Layer 6 of a small transformer language model trained on English Wikipedia (10 layers, counted from 0, width 128).
A neuron's activation on a vector x is SiLU(gate . x) times (in . x), where the dot is the dot product.

Input weights of the MLP neurons that the questions are about. A number n stands for (n - 500) times 0.001.
n23 gate: 656,544,532,481,400,485,334,431,535,706,509,229,348,350,495,209,490,333,375,401,534,334,490,300,380,376,613,565,713,500,855,534,391,302,217,657,523,34,342,585,580,531,235,685,401,198,676,477,510,413,658,803,586,286,646,551,486,544,398,515,639,456,565,675,610,593,575,432,162,534,410,357,491,520,577,442,287,528,432,648,324,542,383,529,111,275,367,378,490,445,425,657,663,741,802,720,208,549,751,698,347,773,433,525,156,500,505,707,481,436,673,872,569,500,500,530,240,515,590,709,549,495,446,357,721,702,165,356
n41 gate: 292,390,563,335,426,659,571,551,694,394,594,555,444,681,510,384,443,371,686,637,404,526,570,462,506,466,412,613,645,503,570,392,564,558,404,383,539,596,586,523,588,464,539,468,603,406,431,603,379,412,503,443,577,698,572,385,684,564,649,539,490,407,636,623,655,472,299,634,744,494,442,533,518,478,310,469,542,612,465,358,516,349,369,519,550,565,366,436,561,365,603,408,317,581,417,614,327,408,413,456,593,449,509,281,728,603,565,417,472,421,531,422,449,585,555,389,621,474,537,435,576,619,408,552,400,308,600,428
n65 gate: 719,376,341,519,544,293,602,379,471,592,427,142,639,509,505,505,757,577,317,606,678,535,428,553,458,621,675,203,575,210,524,437,773,466,214,650,216,451,587,741,411,440,370,152,689,228,720,464,753,287,627,672,425,257,448,485,170,128,465,319,602,500,294,405,664,672,309,372,287,442,461,445,286,812,586,429,482,578,362,622,505,802,570,609,340,669,510,679,188,563,679,551,456,325,515,452,376,692,482,909,466,541,421,352,374,495,565,370,636,596,519,554,418,456,282,559,275,342,407,739,386,451,500,435,445,491,245,596
n79 gate: 774,292,374,555,476,409,670,476,393,609,686,519,534,387,923,651,490,505,491,550,598,652,452,509,491,717,408,524,579,625,352,462,703,635,514,424,567,923,237,773,490,232,624,461,450,665,571,438,509,580,425,481,597,698,424,544,709,241,302,524,678,452,722,680,388,443,519,369,533,462,548,153,369,567,465,458,379,559,561,565,192,427,687,519,439,611,409,445,902,616,363,832,851,345,337,429,566,467,586,515,514,841,560,417,375,603,556,399,673,467,752,456,424,270,339,774,616,716,514,88,335,558,825,519,431,751,578,690
n130 gate: 504,487,560,529,418,726,660,444,478,630,383,578,728,387,577,655,487,693,566,296,616,578,300,665,380,232,643,418,280,496,747,530,453,586,551,404,504,564,329,704,617,504,619,491,484,542,652,587,405,709,384,390,455,424,529,469,625,389,447,315,702,483,472,281,525,310,582,504,308,534,625,425,428,504,589,437,728,335,352,670,296,468,654,466,691,529,453,330,250,448,821,426,547,500,534,708,386,678,693,703,513,600,521,823,456,512,256,730,783,657,342,278,441,474,529,382,649,474,212,560,529,582,538,318,402,341,777,782
n169 gate: 96,539,219,596,728,201,591,520,500,619,448,591,659,515,224,608,271,509,78,638,321,566,714,406,641,389,529,258,346,374,435,480,530,625,400,659,715,585,590,586,383,805,485,997,290,372,698,629,452,451,403,609,303,426,421,710,481,515,691,722,259,560,524,643,374,574,850,515,666,535,581,448,665,639,516,436,537,179,416,573,429,547,592,318,568,573,400,514,495,852,443,625,555,764,560,133,392,684,542,178,310,608,341,658,458,476,930,705,510,604,281,510,440,271,562,551,410,352,630,525,308,440,271,606,376,448,353,326
n239 gate: 376,231,753,426,556,585,450,178,388,609,381,425,466,569,389,544,435,337,364,616,607,451,452,438,500,486,553,742,337,643,378,581,411,419,493,427,614,504,327,451,226,286,713,620,714,518,613,405,232,779,514,694,546,318,525,530,399,459,534,507,430,411,500,616,500,223,504,695,435,467,429,626,257,478,450,764,604,336,442,379,492,444,295,409,425,418,493,510,466,511,560,450,485,457,356,654,405,647,430,520,312,607,596,334,545,486,518,467,471,353,338,519,544,481,408,545,636,432,511,679,540,589,478,539,658,454,332,510
n240 gate: 269,742,562,328,507,613,612,346,389,517,618,374,688,658,617,428,622,431,550,252,692,339,285,543,440,327,566,430,395,390,504,496,710,460,673,431,548,658,398,552,712,243,447,693,343,601,721,487,532,514,311,511,352,511,486,500,500,445,436,378,551,482,493,529,624,674,619,457,368,318,407,742,528,573,652,482,644,552,449,383,545,403,425,536,432,479,631,632,714,585,608,447,728,393,467,460,356,442,628,631,584,507,645,489,391,600,550,577,358,442,290,589,489,369,380,489,330,493,458,644,377,555,438,429,650,298,326,617
n23 in: 324,533,677,428,247,509,256,245,247,679,709,342,544,546,250,477,544,522,729,586,180,635,331,341,605,600,554,381,626,450,425,336,566,751,680,686,707,514,448,601,366,422,447,538,549,551,374,339,541,699,555,449,464,505,537,568,393,707,344,519,377,269,304,388,523,658,194,468,565,392,586,364,464,472,593,495,650,558,677,477,529,478,950,482,161,651,561,518,904,457,473,364,325,666,240,505,440,776,789,321,448,293,423,543,758,262,477,491,638,270,656,366,205,116,450,476,440,505,609,457,523,386,312,464,392,617,481,287
n41 in: 436,494,774,435,540,479,547,454,581,439,544,525,468,614,367,352,436,298,521,576,408,541,479,536,384,464,526,624,560,675,568,423,531,445,448,414,494,540,589,481,459,608,627,488,597,388,418,554,330,389,527,318,503,594,552,295,579,712,617,590,469,300,538,476,673,388,363,623,626,476,435,557,613,595,394,533,572,573,382,438,550,389,427,615,482,607,430,471,360,454,588,491,432,539,432,576,343,396,387,435,629,267,447,255,520,593,533,405,419,384,578,575,372,566,538,387,607,582,618,503,458,562,381,604,418,289,612,378
n65 in: 617,396,444,412,477,514,386,307,333,774,678,542,655,482,762,541,739,616,215,544,589,500,491,745,602,571,710,763,231,301,358,578,712,477,592,487,517,518,207,509,579,396,712,412,613,310,314,757,416,446,313,514,416,486,392,791,322,129,443,555,753,221,387,473,549,672,560,540,213,350,319,292,517,714,781,509,380,327,523,731,785,374,585,518,389,327,642,452,255,131,526,522,541,428,463,445,437,491,569,529,459,440,615,477,500,317,363,541,429,646,389,603,659,360,460,224,500,252,460,745,509,454,669,686,587,400,463,379
n79 in: 324,477,324,757,704,252,365,434,429,549,433,762,510,707,853,426,569,421,637,702,391,375,458,900,313,759,612,590,481,346,373,467,438,674,731,218,421,608,542,514,653,257,650,395,402,741,509,574,568,606,550,388,681,296,347,587,696,284,495,277,599,373,527,430,236,495,486,505,574,407,362,252,345,799,451,610,434,549,514,691,696,536,365,809,441,518,603,696,581,382,321,514,406,518,585,444,528,439,456,277,674,474,473,149,386,349,309,528,203,444,454,361,491,328,559,740,688,740,527,239,685,675,626,309,415,648,405,695
n130 in: 596,710,379,429,434,601,615,389,744,671,272,425,433,641,556,464,486,265,558,438,531,382,435,335,397,500,602,696,448,782,597,403,369,245,258,396,729,310,260,429,632,323,557,580,421,391,514,764,500,482,523,853,678,432,505,647,623,546,830,523,570,509,723,422,383,578,716,355,346,537,406,562,644,220,408,495,465,483,632,630,514,290,400,423,275,751,311,566,603,421,311,464,300,233,259,537,860,596,526,598,454,461,482,467,423,622,464,482,626,486,50,293,541,594,740,122,432,377,625,729,322,323,440,406,469,548,537,273
n169 in: 408,181,454,538,763,153,533,333,565,570,556,371,354,438,544,346,429,362,219,383,519,505,265,495,657,386,411,614,414,732,632,397,367,820,643,541,441,584,456,615,635,465,515,326,775,650,713,450,443,317,338,607,566,727,418,631,500,162,576,480,470,500,727,403,605,684,609,562,217,734,584,718,551,432,531,678,302,560,398,704,255,351,742,529,514,918,691,184,614,574,383,896,446,605,318,743,365,743,260,645,554,344,675,295,391,657,481,529,438,305,419,460,471,290,241,355,479,400,585,282,761,391,412,505,771,561,644,611
n239 in: 673,472,477,414,665,435,708,696,430,581,585,508,722,368,402,584,377,308,777,746,540,533,362,589,528,465,512,631,332,500,398,667,455,447,701,557,645,181,374,438,600,276,517,603,527,359,330,350,666,572,492,629,681,576,766,287,709,329,458,348,398,496,550,271,567,395,512,380,452,630,422,226,611,642,441,592,423,354,613,386,421,616,563,576,512,500,585,477,521,697,597,453,656,604,283,658,243,569,658,349,426,641,831,550,530,440,532,659,325,484,472,483,403,350,692,404,586,529,288,496,713,673,439,780,504,496,612,554
n240 in: 519,676,373,734,378,535,444,562,524,577,588,764,404,295,585,565,544,274,545,596,320,310,427,584,372,272,563,504,652,605,608,558,594,481,718,525,522,593,500,516,571,404,380,732,496,511,634,539,342,781,349,538,414,736,439,528,375,523,432,520,527,488,639,622,500,412,484,496,227,639,520,624,606,689,540,640,722,562,324,545,551,559,424,587,587,380,543,537,645,605,496,451,671,322,508,558,393,477,493,803,675,456,754,488,864,515,627,709,391,381,391,654,442,638,426,579,525,524,396,598,267,520,577,631,762,541,641,518

Each question shows a token from some text and the vector x that enters the MLP there. A number n stands for (n - 500) times 0.009.

" a": 561,667,430,531,419,465,396,657,584,418,334,338,428,590,457,341,496,338,496,708,364,630,469,571,342,646,481,385,318,613,551,393,826,694,426,465,431,642,405,504,543,670,596,454,590,410,622,546,545,314,564,454,551,604,439,319,560,539,402,498,531,524,556,571,514,422,562,528,429,368,515,538,332,384,459,523,469,485,467,618,494,548,477,635,549,566,547,399,547,612,587,518,430,390,431,597,392,574,445,565,447,446,400,557,571,572,587,574,499,411,663,559,453,636,596,473,310,554,518,711,683,409,574,615,338,300,361,247
The neuron with the highest activation: n41

" but": 525,681,516,489,484,543,529,523,575,379,517,338,447,357,571,433,421,430,657,795,459,654,486,578,397,696,393,437,275,809,520,410,627,719,404,525,482,560,354,659,533,457,638,426,439,515,664,602,430,466,503,305,617,536,468,354,539,617,386,624,774,551,683,545,449,468,404,439,325,357,477,456,500,491,473,541,490,493,490,595,509,545,531,593,541,479,523,485,742,582,555,612,474,446,463,412,358,535,530,602,423,402,555,585,501,655,568,406,464,466,555,657,522,540,653,643,372,489,571,596,600,555,528,612,359,421,279,423
The two highest activations, in order: n79, n41

" was": 607,692,627,593,454,614,561,473,514,580,475,335,446,539,525,447,509,318,708,766,658,568,456,672,325,695,578,469,213,693,623,368,699,649,395,597,550,574,391,653,388,542,632,508,481,511,546,490,527,562,480,343,450,588,457,288,644,385,475,554,557,471,567,586,495,289,436,593,390,484,512,513,383,427,321,573,455,422,417,516,466,581,446,556,522,510,506,401,565,577,536,460,344,590,422,606,363,649,427,585,328,403,427,609,604,518,472,477,504,470,560,603,458,519,577,422,384,403,693,667,577,559,561,705,508,348,369,472
The neuron with the highest activation: n239

"s": 535,743,608,420,501,616,491,507,541,482,413,344,287,608,432,501,483,342,604,699,607,614,525,543,382,550,480,471,179,673,684,396,853,666,308,493,426,591,397,598,532,550,717,452,460,393,623,560,490,476,543,400,467,551,587,274,463,503,558,562,590,434,503,533,474,379,576,598,430,398,551,353,616,437,503,576,498,537,495,576,412,484,522,560,604,570,486,403,553,351,427,604,421,475,384,620,376,495,431,764,476,478,535,780,580,539,424,591,363,631,462,518,388,396,471,426,501,594,616,620,485,415,469,616,496,340,556,479
The neuron with the highest activation: n130

" on": 527,742,542,599,511,688,453,524,471,458,382,365,358,594,525,563,409,341,615,659,630,544,493,571,281,616,473,561,52,615,627,407,847,447,396,594,429,581,446,673,547,554,609,489,531,456,602,588,441,577,460,300,549,564,634,375,583,459,487,524,709,480,484,531,593,338,445,452,282,486,450,432,599,477,424,470,609,485,550,534,465,481,521,515,613,421,410,412,552,482,555,481,420,477,438,531,337,382,414,528,345,386,587,815,568,473,562,502,463,429,462,609,496,672,506,500,494,429,619,575,540,498,563,613,432,484,370,352
The two highest activations, in order: n130, n41

" cited": 460,737,544,475,597,599,525,636,551,488,467,335,329,431,449,446,385,468,556,606,592,601,513,487,419,746,455,472,278,732,567,442,763,663,464,492,517,568,424,570,456,737,579,532,580,367,675,561,435,472,464,327,552,530,547,435,544,558,456,610,576,453,646,621,636,421,514,443,403,404,486,455,431,534,320,424,472,513,371,537,375,516,677,500,559,484,409,435,686,535,550,701,504,466,408,684,254,547,415,611,404,337,451,854,540,582,616,478,421,549,539,564,357,446,445,407,355,494,636,658,568,573,510,605,408,566,459,479
Which three neurons fire most, strongest first? n169, n41, n23

" that": 508,744,415,387,564,548,499,533,517,469,426,479,402,477,553,449,473,500,667,664,591,688,345,572,234,624,417,612,102,607,526,404,825,583,332,633,330,608,436,708,594,545,648,462,532,445,634,455,393,495,486,374,551,532,416,421,566,358,459,486,664,521,636,585,505,350,579,409,360,425,372,353,478,431,451,466,511,517,517,492,501,486,424,562,583,516,536,343,601,458,585,592,462,465,524,483,498,425,428,569,465,399,547,496,668,500,466,452,337,384,490,587,432,606,501,552,424,491,664,520,607,561,638,675,447,638,283,428
The neuron with the highest activation: n79

",": 438,659,421,442,519,613,492,485,466,492,414,436,336,520,549,540,390,368,682,758,607,662,517,701,371,638,527,499,146,710,621,390,718,670,414,484,484,524,393,623,446,497,711,512,544,505,642,469,437,494,473,362,551,604,500,293,630,495,446,560,737,488,557,563,520,452,404,434,350,420,468,262,515,531,507,399,537,513,498,601,431,638,653,576,567,464,512,457,586,523,505,504,455,464,449,475,418,597,417,649,467,410,507,628,623,476,541,527,450,530,512,760,430,614,625,531,391,560,642,567,623,589,618,592,341,468,261,471
The neuron with the highest activation: n79

" who": 554,741,589,474,592,568,502,643,414,466,391,318,417,428,540,471,417,424,562,757,503,620,476,665,286,684,537,522,231,699,573,398,704,661,348,514,296,583,542,627,538,522,570,471,555,537,624,554,407,454,527,331,523,557,507,318,567,481,487,579,666,518,583,497,518,408,524,446,272,424,425,448,363,426,357,494,534,514,391,504,546,476,341,623,588,598,536,508,730,495,640,594,515,524,466,326,371,607,414,646,418,327,480,467,544,536,463,456,363,452,415,651,456,472,635,524,490,522,545,512,560,499,583,569,371,417,298,308
The neuron with the highest activation: n41

"at": 567,658,493,450,635,511,579,457,475,342,494,510,444,556,564,522,576,403,634,582,546,660,607,525,373,734,437,554,228,544,299,414,653,538,351,497,386,585,459,672,683,538,460,411,502,478,790,471,449,453,404,449,552,557,494,378,657,386,278,534,631,608,509,657,559,442,685,551,474,407,451,490,600,382,525,572,516,471,439,485,563,359,302,519,535,527,510,304,624,718,626,428,474,561,420,509,356,630,400,500,219,635,471,366,645,538,487,511,325,538,648,612,335,460,510,597,485,534,574,668,490,363,435,595,588,551,544,336
The neuron with the highest activation: n239

" after": 453,680,481,593,469,486,457,575,351,350,504,325,343,573,610,410,426,410,594,687,526,643,414,607,261,616,477,380,317,659,573,424,819,557,339,557,381,575,421,721,578,606,646,455,578,393,683,613,483,557,306,352,467,627,516,417,591,491,407,585,635,540,639,667,561,417,495,466,297,372,386,466,437,508,458,459,553,516,441,571,569,591,474,589,603,446,516,460,581,528,495,535,507,532,494,406,401,489,415,577,330,372,543,656,577,579,560,472,415,398,456,746,426,633,587,463,433,546,622,572,597,652,647,561,411,456,363,348
The neuron with the highest activation: n240

" their": 512,731,516,591,545,482,406,700,496,489,405,429,396,431,513,530,442,360,514,833,439,651,458,509,354,617,358,352,219,672,596,362,802,605,391,529,388,608,419,561,432,684,545,520,476,490,637,642,468,437,454,487,480,430,585,305,525,439,550,634,526,456,534,534,567,395,571,497,374,424,491,365,433,501,365,559,438,480,409,520,452,576,613,589,560,608,602,295,650,707,586,632,458,427,444,493,317,511,472,549,380,353,391,642,603,580,559,472,377,543,552,595,408,639,533,470,423,444,565,676,518,483,497,608,463,469,457,327
The neuron with the highest activation: n169

"The": 546,674,480,537,618,569,475,573,538,606,438,404,348,626,606,499,531,278,533,805,419,499,426,567,424,639,526,378,231,587,553,378,780,617,355,532,349,495,389,602,548,557,600,581,550,364,641,628,376,429,460,300,522,528,562,381,550,517,512,559,545,478,593,584,607,492,506,545,411,450,428,386,520,435,436,473,391,485,459,599,463,596,546,635,547,518,491,302,503,673,591,632,533,390,459,459,253,584,453,566,328,304,443,484,609,476,561,530,423,548,473,670,473,704,506,466,363,520,550,668,643,433,497,606,430,435,334,265
Which three neurons fire most, strongest first? n65, n41, n169

" were": 526,716,471,571,522,540,485,549,463,499,454,373,412,473,530,492,459,296,612,745,572,554,465,623,378,697,484,429,215,726,661,384,778,597,333,582,448,587,422,669,508,580,609,467,515,432,643,583,495,568,381,371,431,574,538,412,542,411,557,554,563,504,594,618,559,323,562,434,348,421,490,424,437,414,381,519,470,461,465,526,492,589,510,611,623,554,443,343,622,663,504,560,485,437,447,650,354,664,398,634,309,333,439,775,543,517,449,424,448,500,498,702,448,542,557,437,415,484,678,673,555,568,568,646,415,413,403,471
The neuron with the highest activation: n130

"ort": 461,747,443,389,636,593,534,440,482,596,464,328,367,683,430,556,521,273,576,391,470,596,561,511,415,602,470,563,384,534,730,448,716,499,445,562,548,514,474,663,324,490,422,612,311,416,578,566,530,500,432,266,603,477,565,411,649,477,445,515,609,402,493,588,568,451,502,389,398,333,590,462,450,551,385,593,362,637,425,471,399,559,452,551,572,575,393,257,737,623,474,524,374,511,330,462,239,487,596,503,334,551,485,744,580,564,604,547,516,490,537,627,367,448,641,484,493,547,639,761,563,583,403,579,461,466,480,336
The neuron with the highest activation: n23

" Although": 409,790,420,469,511,556,472,567,590,391,499,412,434,446,566,423,502,394,680,712,569,686,385,651,420,712,455,375,336,773,586,432,671,681,403,564,479,530,461,669,480,481,666,448,580,377,619,637,480,540,443,372,551,596,488,440,618,528,445,617,727,550,656,497,483,422,413,416,343,302,565,318,437,480,435,437,519,448,505,587,455,558,466,498,517,509,513,485,522,568,512,603,474,460,420,445,375,643,439,597,411,388,476,559,567,538,517,367,319,497,368,774,415,557,486,554,401,547,700,553,593,573,660,630,416,439,325,385
Which neuron fires most, and how strongly? n79, at about 2.2

" as": 569,653,526,529,515,502,525,550,385,480,410,360,350,552,537,492,367,222,571,670,565,583,487,608,422,788,429,373,213,721,684,347,778,665,374,618,520,562,382,499,479,550,546,458,615,356,690,562,450,469,464,355,415,512,494,530,606,575,511,579,697,492,696,546,422,397,588,444,287,410,588,500,433,605,425,407,471,472,465,598,427,567,529,634,571,546,551,491,622,572,537,600,417,431,429,598,421,547,409,576,348,468,452,684,553,510,573,513,440,464,469,665,513,637,577,447,402,511,633,591,539,586,421,586,295,538,334,405
Which neuron fires most, and how strongly? n169, at about 1.8

" by": 484,660,458,526,541,531,544,469,366,512,452,377,356,497,477,448,407,356,560,820,650,712,531,592,343,603,518,441,246,698,586,382,860,564,469,519,487,620,354,679,527,692,568,548,575,451,696,583,484,492,468,347,502,557,542,348,585,617,474,595,659,503,549,594,567,371,585,485,325,369,520,497,434,531,457,465,389,469,449,576,518,518,459,588,459,527,477,525,562,559,538,500,502,494,430,425,350,607,491,550,380,445,592,680,610,459,520,520,490,485,512,780,437,603,493,536,292,642,610,586,607,581,541,603,379,496,285,379
The neuron with the highest activation: n240

" known": 554,754,464,500,596,595,490,503,532,465,473,384,267,539,577,507,369,360,520,646,557,610,518,562,379,701,480,350,221,674,612,425,808,673,456,463,452,653,415,601,441,702,594,556,552,345,700,571,491,436,404,354,488,496,601,406,505,541,460,526,543,430,626,652,566,449,548,432,399,504,530,362,433,576,311,440,568,389,370,566,392,449,640,517,514,546,451,421,691,592,591,598,642,460,535,604,291,555,468,586,427,367,368,785,523,582,503,471,402,588,577,547,371,472,498,436,435,515,640,661,596,562,464,519,414,507,403,378
The neuron with the highest activation: n169

" praised": 455,768,435,487,571,548,478,470,579,402,450,381,353,435,465,491,294,440,550,563,578,688,481,546,487,695,534,505,312,735,561,426,755,642,536,490,499,568,426,546,532,713,607,507,514,342,777,678,511,449,451,360,587,614,610,290,558,549,431,571,652,447,597,638,593,426,495,380,459,498,599,499,494,500,354,409,527,477,398,553,360,602,659,466,532,551,473,418,641,613,558,587,489,525,461,583,300,586,497,598,363,385,397,751,598,522,602,452,377,509,547,613,347,482,371,475,420,563,667,575,556,641,585,631,320,531,358,467
The neuron with the highest activation: n169